Layer 10 of a small transformer language model trained on English Wikipedia (13 layers, counted from 0, width 64).
A neuron's activation on a vector x is SiLU(gate . x) times (in . x), where the dot is the dot product.

Input weights of the MLP neurons that the questions are about. A number n stands for (n - 128) times 0.01.
n32 gate: 127, 159, 93, 127, 90, 107, 137, 128, 167, 112, 135, 180, 137, 116, 98, 105, 163, 124, 152, 164, 161, 138, 164, 153, 66, 114, 108, 73, 192, 155, 145, 69, 129, 152, 121, 114, 95, 211, 137, 127, 160, 121, 120, 143, 125, 90, 109, 143, 123, 88, 153, 93, 78, 104, 148, 66, 121, 89, 75, 113, 132, 114, 129, 111
n60 gate: 137, 95, 172, 64, 67, 130, 153, 156, 122, 145, 97, 151, 119, 105, 96, 169, 162, 128, 115, 140, 153, 112, 158, 159, 119, 115, 131, 162, 151, 156, 99, 78, 122, 134, 85, 107, 123, 162, 136, 111, 95, 119, 150, 73, 138, 108, 78, 172, 132, 154, 114, 134, 156, 110, 184, 118, 120, 137, 105, 101, 152, 130, 98, 106
n67 gate: 143, 135, 167, 149, 174, 111, 109, 121, 103, 184, 146, 193, 152, 172, 143, 121, 137, 157, 152, 145, 83, 136, 114, 140, 181, 142, 171, 120, 181, 108, 142, 141, 127, 131, 119, 145, 133, 146, 199, 147, 155, 142, 107, 101, 134, 109, 124, 190, 110, 105, 125, 88, 148, 121, 79, 96, 112, 89, 95, 112, 121, 125, 161, 118
n84 gate: 139, 116, 88, 133, 125, 163, 133, 110, 150, 127, 145, 107, 140, 94, 148, 148, 120, 131, 135, 94, 107, 97, 140, 170, 87, 67, 177, 155, 93, 183, 163, 85, 141, 126, 71, 137, 73, 113, 111, 146, 89, 180, 103, 101, 151, 151, 95, 101, 144, 176, 93, 132, 131, 89, 129, 131, 144, 164, 119, 139, 118, 107, 105, 99
n107 gate: 189, 108, 94, 145, 134, 108, 121, 105, 118, 86, 119, 122, 188, 99, 142, 151, 97, 109, 122, 127, 127, 142, 122, 70, 163, 112, 113, 152, 77, 110, 155, 151, 151, 76, 92, 190, 157, 147, 74, 107, 163, 108, 175, 110, 134, 174, 125, 149, 191, 88, 74, 96, 143, 145, 207, 128, 110, 111, 158, 119, 108, 145, 149, 183
n116 gate: 154, 155, 99, 143, 165, 107, 94, 121, 182, 153, 128, 147, 154, 123, 66, 116, 121, 114, 141, 154, 120, 107, 152, 143, 103, 100, 126, 157, 194, 117, 153, 104, 185, 134, 152, 178, 109, 112, 155, 111, 136, 122, 89, 120, 129, 154, 127, 126, 94, 108, 168, 121, 165, 207, 105, 58, 150, 77, 146, 145, 144, 149, 163, 98
n139 gate: 164, 186, 133, 112, 139, 123, 135, 115, 115, 153, 169, 118, 184, 142, 130, 89, 120, 92, 88, 155, 136, 107, 144, 130, 130, 78, 145, 109, 108, 96, 89, 131, 153, 82, 148, 85, 121, 96, 152, 95, 92, 169, 143, 170, 146, 101, 130, 134, 155, 153, 106, 97, 132, 144, 111, 50, 87, 130, 137, 65, 146, 131, 99, 115
n154 gate: 72, 118, 78, 155, 91, 159, 134, 129, 141, 123, 167, 127, 133, 62, 121, 98, 137, 128, 87, 122, 110, 75, 127, 131, 137, 132, 127, 148, 174, 88, 163, 145, 162, 96, 44, 145, 56, 156, 113, 81, 149, 74, 90, 115, 85, 155, 188, 120, 105, 111, 88, 106, 149, 100, 152, 137, 108, 125, 118, 89, 171, 168, 122, 141
n155 gate: 140, 153, 175, 85, 124, 155, 119, 82, 108, 102, 152, 138, 139, 163, 89, 149, 104, 113, 148, 112, 145, 115, 189, 121, 117, 78, 123, 125, 98, 113, 137, 174, 172, 105, 89, 148, 129, 128, 139, 177, 128, 160, 132, 139, 136, 152, 153, 123, 104, 134, 171, 139, 90, 133, 121, 98, 113, 176, 108, 128, 145, 181, 177, 163
n156 gate: 163, 129, 69, 207, 109, 149, 158, 140, 154, 117, 157, 129, 72, 112, 121, 109, 138, 163, 144, 96, 91, 168, 158, 99, 104, 145, 94, 154, 181, 101, 126, 141, 146, 116, 193, 138, 98, 139, 91, 87, 179, 111, 83, 95, 178, 127, 141, 136, 100, 105, 125, 137, 177, 96, 118, 158, 58, 128, 107, 143, 113, 92, 137, 192
n166 gate: 127, 119, 138, 168, 92, 140, 148, 159, 136, 116, 58, 116, 149, 131, 102, 132, 118, 147, 118, 89, 176, 107, 124, 144, 158, 155, 78, 109, 160, 134, 158, 156, 91, 107, 143, 135, 157, 148, 107, 167, 149, 157, 132, 113, 150, 44, 107, 151, 190, 178, 128, 150, 114, 125, 101, 186, 177, 111, 116, 91, 123, 148, 102, 73
n32 in: 164, 171, 68, 141, 126, 149, 90, 129, 154, 92, 122, 98, 81, 100, 139, 88, 114, 131, 126, 163, 109, 188, 164, 121, 133, 74, 128, 110, 155, 139, 136, 135, 160, 122, 175, 130, 168, 137, 121, 123, 203, 137, 148, 160, 118, 138, 109, 114, 146, 183, 153, 85, 158, 149, 159, 158, 128, 154, 113, 188, 101, 143, 81, 129
n60 in: 89, 193, 150, 162, 139, 116, 194, 112, 118, 176, 156, 98, 73, 106, 72, 133, 155, 125, 117, 135, 107, 107, 129, 113, 127, 70, 126, 153, 152, 172, 130, 155, 44, 113, 107, 130, 112, 130, 112, 125, 114, 158, 89, 76, 147, 95, 174, 176, 72, 116, 128, 165, 124, 71, 108, 180, 121, 122, 89, 94, 128, 168, 146, 118
n67 in: 153, 116, 146, 134, 104, 126, 132, 183, 120, 141, 186, 169, 150, 163, 121, 125, 129, 166, 137, 122, 141, 165, 86, 150, 74, 133, 145, 110, 131, 138, 83, 191, 117, 118, 124, 125, 127, 144, 104, 116, 149, 176, 196, 130, 146, 44, 146, 120, 100, 104, 94, 143, 142, 120, 110, 160, 105, 103, 159, 120, 161, 153, 74, 95
n84 in: 118, 170, 85, 162, 164, 99, 114, 80, 165, 96, 126, 105, 177, 151, 105, 136, 143, 147, 130, 137, 140, 127, 146, 123, 73, 193, 163, 98, 152, 69, 148, 146, 99, 149, 163, 195, 102, 108, 102, 102, 126, 158, 105, 142, 140, 144, 170, 120, 110, 109, 146, 104, 98, 114, 107, 135, 139, 130, 145, 153, 115, 122, 101, 143
n107 in: 145, 101, 110, 157, 144, 121, 112, 152, 243, 128, 160, 92, 128, 125, 142, 160, 184, 138, 138, 105, 103, 108, 141, 122, 90, 20, 139, 134, 149, 102, 109, 72, 137, 123, 112, 106, 110, 162, 126, 117, 104, 184, 139, 115, 128, 170, 206, 90, 69, 116, 122, 112, 128, 214, 140, 126, 111, 142, 80, 164, 109, 140, 175, 126
n116 in: 138, 140, 138, 168, 148, 100, 196, 110, 142, 181, 145, 170, 161, 142, 107, 201, 155, 119, 78, 160, 103, 103, 169, 158, 71, 120, 161, 126, 138, 72, 140, 65, 143, 136, 106, 118, 142, 170, 157, 166, 132, 83, 69, 151, 86, 102, 128, 130, 119, 114, 156, 108, 143, 134, 97, 88, 169, 174, 142, 191, 158, 112, 139, 124
n139 in: 108, 157, 131, 152, 125, 133, 126, 141, 43, 107, 174, 105, 101, 111, 148, 80, 119, 162, 136, 121, 79, 113, 124, 123, 131, 128, 177, 85, 147, 191, 131, 178, 97, 88, 85, 123, 164, 72, 108, 86, 111, 87, 101, 141, 141, 104, 108, 91, 145, 129, 180, 96, 120, 130, 92, 139, 178, 156, 63, 148, 135, 156, 87, 150
n154 in: 125, 208, 106, 145, 112, 158, 144, 161, 101, 166, 172, 113, 105, 109, 124, 111, 163, 93, 61, 150, 151, 119, 121, 133, 186, 132, 119, 119, 148, 85, 104, 131, 145, 160, 70, 66, 189, 157, 136, 99, 124, 96, 75, 119, 106, 143, 196, 104, 174, 157, 172, 63, 129, 72, 184, 199, 163, 126, 103, 119, 69, 133, 162, 171
n155 in: 127, 155, 112, 146, 118, 82, 159, 143, 116, 97, 138, 104, 175, 117, 73, 126, 142, 196, 102, 173, 127, 86, 136, 113, 150, 106, 76, 140, 109, 54, 135, 202, 157, 91, 101, 153, 131, 135, 132, 132, 175, 159, 101, 104, 126, 215, 91, 110, 138, 140, 165, 140, 86, 115, 85, 82, 83, 160, 120, 153, 194, 130, 163, 137
n156 in: 126, 121, 76, 194, 70, 66, 145, 113, 139, 149, 117, 182, 127, 147, 97, 120, 143, 73, 180, 146, 46, 60, 99, 70, 112, 93, 80, 170, 113, 85, 117, 183, 82, 191, 151, 76, 89, 140, 122, 165, 116, 150, 200, 121, 84, 159, 106, 150, 126, 143, 22, 119, 119, 252, 105, 134, 110, 166, 138, 66, 173, 77, 117, 138
n166 in: 141, 159, 108, 173, 91, 149, 147, 152, 106, 139, 151, 102, 159, 124, 187, 135, 114, 96, 102, 67, 107, 130, 130, 116, 114, 98, 119, 84, 154, 111, 121, 126, 110, 99, 156, 100, 110, 99, 149, 86, 96, 90, 146, 164, 137, 98, 167, 117, 157, 146, 123, 112, 190, 96, 59, 98, 123, 149, 182, 106, 177, 163, 90, 98

Each question shows a token from some text and the vector x that enters the MLP there. A number n stands for (n - 128) times 0.027.

" Giants": 118, 123, 139, 122, 168, 135, 165, 154, 98, 128, 123, 91, 110, 132, 122, 121, 159, 154, 158, 176, 169, 110, 122, 174, 181, 68, 128, 33, 107, 160, 101, 132, 130, 164, 160, 139, 153, 143, 97, 85, 112, 128, 127, 126, 95, 184, 130, 148, 110, 162, 96, 160, 126, 125, 125, 126, 167, 125, 139, 84, 182, 161, 152, 145
Which neuron lights up most? n60

" school": 141, 131, 124, 104, 156, 153, 147, 134, 117, 108, 111, 89, 133, 153, 155, 115, 179, 147, 155, 184, 150, 103, 143, 180, 166, 71, 103, 39, 113, 180, 114, 94, 92, 133, 195, 116, 110, 115, 100, 103, 122, 117, 112, 118, 133, 193, 138, 132, 111, 157, 125, 140, 141, 135, 114, 162, 161, 99, 165, 105, 166, 134, 170, 117
The three highest activations, in order: n67, n156, n166

" D": 110, 151, 120, 113, 147, 109, 134, 123, 121, 171, 125, 124, 133, 148, 185, 118, 173, 183, 157, 164, 173, 98, 123, 203, 153, 162, 101, 89, 91, 138, 70, 142, 70, 151, 153, 105, 137, 126, 147, 96, 130, 130, 73, 114, 168, 168, 118, 123, 183, 134, 119, 141, 101, 127, 138, 150, 97, 131, 137, 88, 176, 136, 156, 132
Which neuron fires most, and how strongly? n107, at about 0.44

" a": 148, 122, 98, 133, 142, 131, 134, 163, 101, 121, 119, 115, 166, 118, 158, 99, 134, 164, 174, 132, 148, 114, 115, 212, 151, 99, 104, 61, 112, 166, 126, 139, 149, 154, 213, 129, 160, 160, 87, 79, 157, 128, 97, 112, 148, 147, 122, 135, 103, 158, 122, 140, 92, 155, 144, 146, 139, 135, 150, 94, 157, 165, 158, 131
The two highest activations, in order: n32, n60

" published": 119, 141, 127, 152, 155, 102, 131, 163, 110, 136, 102, 146, 148, 127, 122, 121, 163, 150, 185, 115, 129, 128, 115, 208, 137, 73, 97, 60, 126, 143, 108, 119, 83, 154, 188, 154, 114, 148, 104, 77, 148, 102, 85, 110, 114, 175, 128, 137, 114, 149, 106, 143, 143, 150, 145, 164, 129, 155, 137, 100, 159, 128, 195, 154
Which neuron lights up most? n156

" protect": 117, 120, 132, 111, 170, 145, 153, 144, 109, 136, 125, 126, 181, 133, 119, 120, 142, 130, 162, 138, 157, 145, 108, 232, 152, 97, 114, 57, 110, 159, 114, 101, 130, 170, 166, 149, 126, 113, 105, 86, 164, 137, 73, 121, 132, 158, 123, 114, 124, 121, 102, 162, 141, 141, 171, 147, 126, 147, 182, 120, 166, 150, 162, 137
Which neuron lights up most? n156

" Tracy": 146, 96, 175, 108, 154, 114, 138, 162, 80, 129, 125, 112, 127, 135, 107, 111, 129, 169, 151, 168, 143, 117, 120, 224, 133, 90, 109, 54, 76, 145, 86, 143, 143, 163, 126, 122, 136, 126, 73, 118, 155, 127, 117, 122, 136, 150, 146, 102, 129, 105, 119, 177, 103, 133, 81, 144, 127, 150, 146, 76, 151, 157, 164, 114
Which neuron lights up most? n155

" Wallace": 136, 111, 127, 95, 149, 139, 143, 123, 86, 134, 119, 133, 165, 161, 96, 118, 149, 173, 154, 151, 127, 122, 118, 204, 152, 113, 85, 45, 88, 144, 96, 166, 120, 158, 153, 151, 146, 118, 125, 106, 120, 147, 107, 107, 124, 172, 127, 125, 124, 107, 146, 169, 114, 135, 158, 177, 182, 142, 145, 93, 166, 165, 176, 73
Which neuron lights up most? n155

" ghost": 131, 105, 129, 109, 168, 151, 149, 146, 110, 107, 132, 104, 165, 136, 155, 88, 138, 146, 167, 174, 156, 113, 144, 213, 132, 57, 112, 34, 89, 184, 124, 102, 140, 150, 167, 127, 109, 117, 113, 105, 143, 122, 96, 147, 119, 148, 149, 107, 110, 106, 99, 155, 130, 111, 126, 169, 167, 117, 150, 116, 160, 136, 157, 144
Which neuron fires most, and how strongly? n156, at about 0.99

" pseud": 138, 128, 112, 113, 167, 109, 119, 145, 105, 118, 143, 122, 170, 132, 155, 90, 151, 168, 171, 127, 152, 127, 133, 214, 147, 85, 123, 59, 122, 149, 122, 123, 114, 150, 195, 121, 136, 160, 92, 79, 173, 110, 79, 132, 114, 143, 121, 134, 118, 137, 107, 145, 101, 135, 142, 134, 148, 109, 140, 91, 184, 169, 173, 147
Which neuron lights up most? n32

" $": 141, 146, 126, 139, 159, 101, 167, 149, 114, 131, 118, 114, 135, 149, 167, 85, 179, 112, 144, 133, 153, 104, 105, 199, 135, 75, 82, 95, 114, 178, 128, 151, 122, 163, 168, 139, 147, 162, 80, 111, 148, 130, 95, 135, 141, 135, 112, 104, 146, 148, 143, 155, 150, 129, 113, 173, 156, 127, 160, 107, 193, 210, 139, 104
Which neuron lights up most? n166

"2": 127, 122, 138, 111, 168, 110, 174, 168, 103, 157, 120, 120, 154, 130, 158, 83, 149, 175, 171, 115, 116, 84, 121, 213, 153, 71, 95, 90, 111, 149, 113, 118, 146, 147, 148, 129, 138, 175, 90, 80, 124, 93, 133, 128, 141, 157, 159, 143, 111, 157, 139, 166, 112, 122, 160, 154, 131, 133, 152, 95, 167, 134, 164, 134
Which neuron fires most, and how strongly? n60, at about 1.5

"ian": 148, 77, 150, 103, 176, 135, 157, 144, 119, 135, 111, 139, 144, 148, 143, 108, 150, 159, 178, 181, 127, 107, 135, 196, 180, 74, 88, 41, 106, 146, 138, 89, 112, 167, 161, 131, 148, 141, 89, 78, 127, 105, 103, 119, 109, 142, 151, 145, 112, 150, 103, 142, 101, 133, 115, 118, 177, 112, 148, 112, 159, 166, 152, 138
Which neuron lights up most? n84

"rea": 160, 121, 130, 98, 158, 99, 127, 117, 83, 172, 136, 145, 140, 156, 129, 129, 142, 210, 115, 136, 123, 133, 135, 212, 140, 91, 74, 70, 116, 128, 123, 147, 121, 168, 146, 140, 151, 94, 150, 94, 109, 130, 144, 104, 121, 177, 131, 99, 130, 91, 158, 149, 112, 101, 107, 172, 137, 140, 150, 93, 166, 171, 149, 99
The two highest activations, in order: n155, n67

"ath": 136, 104, 148, 100, 154, 89, 149, 150, 114, 125, 128, 130, 125, 128, 136, 79, 124, 194, 138, 197, 119, 153, 116, 207, 130, 71, 67, 114, 109, 131, 137, 103, 122, 149, 156, 87, 89, 97, 144, 95, 66, 121, 111, 160, 92, 136, 150, 132, 156, 89, 111, 125, 108, 140, 113, 179, 129, 151, 150, 138, 153, 102, 154, 155
Which neuron fires most, and how strongly? n84, at about 0.31

" gate": 131, 115, 119, 109, 176, 126, 157, 138, 116, 136, 145, 80, 124, 138, 150, 86, 153, 150, 181, 160, 179, 120, 113, 206, 159, 66, 103, 76, 135, 195, 136, 125, 105, 160, 173, 112, 124, 123, 129, 133, 106, 114, 107, 140, 77, 155, 155, 129, 122, 139, 98, 153, 147, 134, 113, 153, 149, 127, 169, 112, 167, 141, 180, 119
Which neuron lights up most? n155

" Gallery": 125, 122, 155, 116, 143, 134, 170, 147, 123, 117, 93, 90, 128, 146, 136, 120, 177, 170, 149, 163, 121, 130, 95, 170, 160, 83, 122, 29, 115, 148, 59, 138, 80, 167, 164, 161, 116, 146, 108, 115, 115, 108, 101, 95, 83, 176, 130, 139, 139, 131, 105, 129, 146, 124, 99, 134, 185, 110, 157, 99, 170, 150, 161, 114
Which neuron lights up most? n166

"ington": 160, 83, 152, 109, 162, 149, 142, 152, 93, 136, 117, 128, 141, 119, 112, 115, 185, 184, 162, 170, 124, 120, 107, 170, 168, 86, 91, 49, 111, 148, 108, 120, 134, 180, 177, 149, 171, 154, 107, 109, 132, 132, 82, 103, 104, 146, 125, 107, 134, 144, 113, 168, 121, 125, 127, 121, 173, 128, 150, 85, 171, 167, 159, 125
Which neuron fires most, and how strongly? n84, at about 0.65

" referred": 124, 119, 132, 131, 186, 125, 157, 142, 139, 166, 118, 117, 149, 130, 164, 136, 138, 119, 160, 137, 133, 172, 104, 160, 130, 101, 125, 75, 118, 124, 146, 94, 112, 134, 190, 153, 119, 186, 92, 88, 134, 142, 98, 113, 96, 182, 165, 117, 139, 137, 85, 186, 100, 150, 175, 159, 157, 156, 163, 108, 155, 158, 169, 134
Which neuron fires most, and how strongly? n107, at about 6

" Put": 83, 124, 126, 115, 183, 132, 140, 141, 92, 104, 135, 97, 139, 115, 126, 96, 172, 162, 146, 169, 168, 153, 127, 172, 153, 93, 117, 43, 116, 113, 138, 145, 105, 140, 186, 123, 123, 143, 109, 101, 85, 135, 106, 164, 112, 134, 131, 63, 144, 99, 96, 135, 90, 129, 112, 140, 114, 166, 141, 79, 136, 131, 201, 136
The two highest activations, in order: n139, n155

" Democracy": 107, 132, 172, 138, 132, 99, 135, 123, 78, 132, 132, 118, 159, 138, 145, 120, 174, 177, 167, 156, 143, 86, 136, 206, 120, 77, 134, 52, 100, 133, 120, 121, 127, 170, 174, 140, 138, 115, 114, 100, 116, 140, 135, 118, 97, 137, 142, 98, 120, 117, 108, 149, 154, 166, 110, 142, 172, 105, 138, 106, 210, 136, 189, 122
Which neuron fires most, and how strongly? n116, at about 2

"-": 143, 151, 134, 125, 172, 112, 101, 151, 125, 118, 117, 139, 146, 124, 140, 103, 163, 202, 158, 135, 148, 92, 110, 198, 129, 70, 102, 77, 116, 142, 133, 122, 132, 141, 172, 150, 145, 171, 101, 68, 163, 115, 86, 122, 130, 143, 98, 128, 107, 144, 103, 144, 92, 162, 144, 177, 152, 126, 129, 84, 153, 164, 171, 119
Which neuron fires most, and how strongly? n32, at about 2.2

" studied": 140, 120, 123, 130, 146, 118, 146, 169, 98, 142, 107, 119, 155, 122, 122, 125, 142, 170, 160, 125, 144, 142, 103, 194, 156, 103, 87, 57, 115, 146, 120, 108, 111, 160, 194, 146, 131, 148, 101, 90, 158, 99, 76, 98, 102, 176, 121, 135, 103, 142, 119, 143, 147, 198, 144, 150, 138, 127, 166, 86, 162, 153, 155, 150
Which neuron lights up most? n156

" Bro": 119, 138, 127, 103, 151, 109, 131, 152, 136, 152, 143, 113, 156, 153, 119, 94, 159, 166, 152, 152, 178, 125, 143, 184, 131, 105, 103, 54, 144, 113, 134, 173, 90, 115, 171, 133, 145, 143, 100, 100, 146, 102, 71, 135, 74, 157, 157, 137, 181, 105, 82, 160, 100, 112, 71, 109, 101, 121, 156, 101, 141, 175, 129, 128
Which neuron fires most, and how strongly? n166, at about 3.5

".": 142, 150, 178, 116, 171, 147, 139, 162, 111, 154, 128, 159, 126, 133, 116, 113, 210, 187, 162, 158, 143, 130, 105, 197, 149, 118, 98, 49, 97, 142, 103, 140, 105, 156, 171, 138, 135, 178, 102, 111, 171, 114, 115, 138, 117, 142, 92, 131, 116, 131, 145, 145, 106, 138, 93, 145, 132, 121, 138, 128, 171, 186, 152, 96
Which neuron fires most, and how strongly? n67, at about 8.9

" City": 157, 114, 153, 113, 179, 149, 129, 142, 117, 155, 150, 112, 117, 145, 132, 132, 182, 173, 158, 167, 141, 104, 134, 171, 148, 69, 112, 68, 113, 146, 102, 127, 117, 165, 192, 148, 161, 132, 146, 80, 127, 126, 103, 113, 98, 157, 161, 147, 121, 166, 111, 158, 119, 134, 106, 110, 192, 127, 143, 100, 189, 167, 173, 148
The two highest activations, in order: n116, n155

" Originally": 98, 143, 110, 141, 151, 136, 137, 165, 109, 129, 90, 145, 158, 139, 136, 125, 127, 164, 159, 155, 159, 122, 101, 196, 133, 84, 99, 44, 82, 130, 127, 134, 114, 138, 172, 154, 120, 192, 141, 82, 126, 113, 105, 143, 112, 190, 156, 129, 119, 131, 130, 148, 128, 131, 172, 173, 137, 139, 152, 104, 171, 155, 178, 121
The two highest activations, in order: n154, n139

" the": 141, 149, 106, 129, 164, 114, 102, 151, 98, 118, 117, 126, 150, 123, 139, 105, 151, 170, 166, 155, 139, 111, 119, 221, 143, 99, 106, 70, 117, 155, 127, 115, 135, 150, 200, 129, 146, 147, 100, 76, 173, 125, 74, 118, 133, 143, 112, 137, 97, 154, 120, 152, 102, 165, 150, 150, 172, 124, 153, 92, 147, 166, 160, 124
Which neuron fires most, and how strongly? n32, at about 3.4

" manager": 125, 87, 131, 96, 190, 140, 148, 151, 86, 116, 120, 106, 139, 130, 143, 107, 149, 129, 159, 157, 160, 116, 148, 182, 146, 86, 109, 82, 84, 145, 87, 127, 123, 172, 179, 113, 93, 130, 95, 74, 162, 121, 103, 123, 138, 178, 130, 87, 105, 135, 69, 154, 117, 136, 130, 154, 156, 139, 134, 107, 177, 149, 169, 137
Which neuron fires most, and how strongly? n116, at about 0.75

" Illinois": 136, 102, 129, 103, 164, 152, 125, 148, 78, 125, 138, 122, 156, 121, 144, 123, 205, 160, 167, 164, 119, 92, 123, 190, 148, 114, 79, 64, 101, 161, 104, 124, 124, 175, 195, 128, 153, 134, 110, 88, 141, 120, 94, 101, 119, 156, 126, 135, 107, 142, 126, 165, 131, 137, 149, 123, 159, 140, 142, 85, 172, 158, 180, 122
Which neuron fires most, and how strongly? n84, at about 0.46

" of": 118, 132, 158, 112, 140, 114, 145, 139, 103, 122, 139, 145, 118, 127, 150, 93, 135, 164, 172, 180, 135, 106, 126, 198, 164, 84, 93, 59, 108, 141, 154, 109, 138, 160, 170, 163, 124, 122, 125, 41, 126, 85, 100, 117, 88, 105, 122, 130, 108, 108, 123, 153, 132, 164, 94, 134, 107, 147, 153, 129, 132, 178, 177, 117
The three highest activations, in order: n156, n84, n107

" or": 118, 152, 177, 135, 106, 129, 138, 126, 138, 139, 131, 130, 164, 147, 148, 115, 114, 190, 182, 210, 101, 139, 146, 218, 174, 89, 123, 57, 111, 101, 118, 112, 134, 142, 161, 121, 119, 144, 90, 95, 147, 112, 110, 116, 80, 141, 115, 112, 133, 113, 128, 129, 115, 148, 110, 136, 101, 154, 135, 112, 167, 180, 147, 78
Which neuron lights up most? n67

"writ": 139, 111, 119, 139, 180, 138, 161, 125, 124, 125, 156, 135, 155, 147, 140, 83, 135, 126, 158, 180, 135, 131, 138, 138, 161, 69, 128, 45, 118, 118, 132, 173, 134, 163, 164, 137, 109, 134, 91, 86, 100, 139, 85, 163, 82, 124, 140, 78, 133, 101, 70, 128, 120, 96, 99, 134, 151, 158, 158, 102, 202, 141, 157, 129
Which neuron lights up most? n139

" Kansas": 116, 122, 135, 105, 151, 160, 87, 147, 76, 112, 108, 107, 142, 156, 154, 123, 175, 165, 169, 178, 160, 102, 145, 177, 143, 103, 95, 39, 94, 150, 100, 131, 121, 166, 179, 129, 175, 106, 149, 84, 112, 147, 83, 97, 122, 152, 128, 125, 104, 141, 128, 141, 141, 124, 159, 153, 170, 111, 150, 92, 145, 147, 152, 144
The three highest activations, in order: n116, n156, n107

" End": 100, 160, 153, 96, 147, 113, 145, 140, 110, 134, 140, 105, 130, 169, 173, 96, 152, 169, 180, 175, 153, 125, 128, 198, 123, 89, 119, 69, 104, 131, 87, 128, 109, 124, 148, 132, 116, 106, 128, 99, 45, 138, 76, 145, 58, 116, 144, 130, 128, 114, 96, 127, 130, 124, 129, 134, 134, 120, 130, 127, 198, 146, 168, 90
Which neuron lights up most? n139

"friend": 104, 121, 131, 103, 161, 135, 144, 134, 95, 116, 121, 95, 165, 149, 127, 97, 144, 190, 152, 181, 155, 122, 123, 190, 125, 83, 93, 35, 102, 127, 118, 111, 147, 148, 158, 120, 88, 126, 136, 74, 148, 120, 86, 155, 107, 145, 144, 115, 136, 100, 89, 143, 123, 137, 167, 154, 137, 154, 140, 120, 178, 173, 178, 124
The two highest activations, in order: n155, n156

",": 146, 141, 128, 124, 140, 135, 139, 157, 108, 135, 130, 133, 137, 134, 137, 120, 153, 183, 168, 146, 151, 122, 132, 213, 134, 55, 109, 63, 102, 156, 136, 126, 114, 176, 181, 137, 126, 182, 62, 80, 149, 110, 113, 115, 137, 153, 110, 127, 108, 130, 122, 136, 112, 157, 154, 142, 107, 158, 155, 100, 177, 151, 181, 107
Which neuron lights up most? n32

"ink": 90, 92, 152, 75, 154, 145, 139, 159, 81, 133, 157, 112, 121, 176, 122, 99, 183, 216, 162, 137, 145, 124, 151, 176, 150, 64, 85, 97, 132, 137, 128, 149, 122, 126, 173, 128, 139, 107, 115, 104, 104, 140, 110, 162, 89, 116, 110, 111, 156, 136, 106, 143, 141, 119, 108, 152, 113, 137, 152, 125, 192, 134, 165, 91
Which neuron lights up most? n139

" \"": 159, 158, 138, 128, 160, 94, 104, 142, 80, 136, 104, 117, 133, 122, 124, 113, 128, 186, 156, 142, 144, 75, 145, 192, 140, 70, 85, 39, 81, 114, 125, 129, 80, 143, 173, 162, 116, 143, 147, 79, 160, 102, 103, 169, 117, 137, 126, 141, 145, 147, 132, 135, 126, 139, 161, 169, 134, 131, 137, 112, 158, 178, 142, 119
Which neuron fires most, and how strongly? n166, at about 2

"200": 137, 101, 92, 132, 159, 92, 176, 158, 87, 168, 99, 97, 165, 141, 162, 107, 161, 146, 171, 151, 112, 105, 101, 182, 137, 101, 99, 109, 120, 152, 61, 156, 136, 149, 164, 146, 140, 173, 83, 102, 152, 90, 113, 107, 115, 152, 169, 133, 131, 125, 141, 144, 145, 163, 156, 126, 156, 158, 149, 100, 164, 168, 166, 150
Which neuron lights up most? n107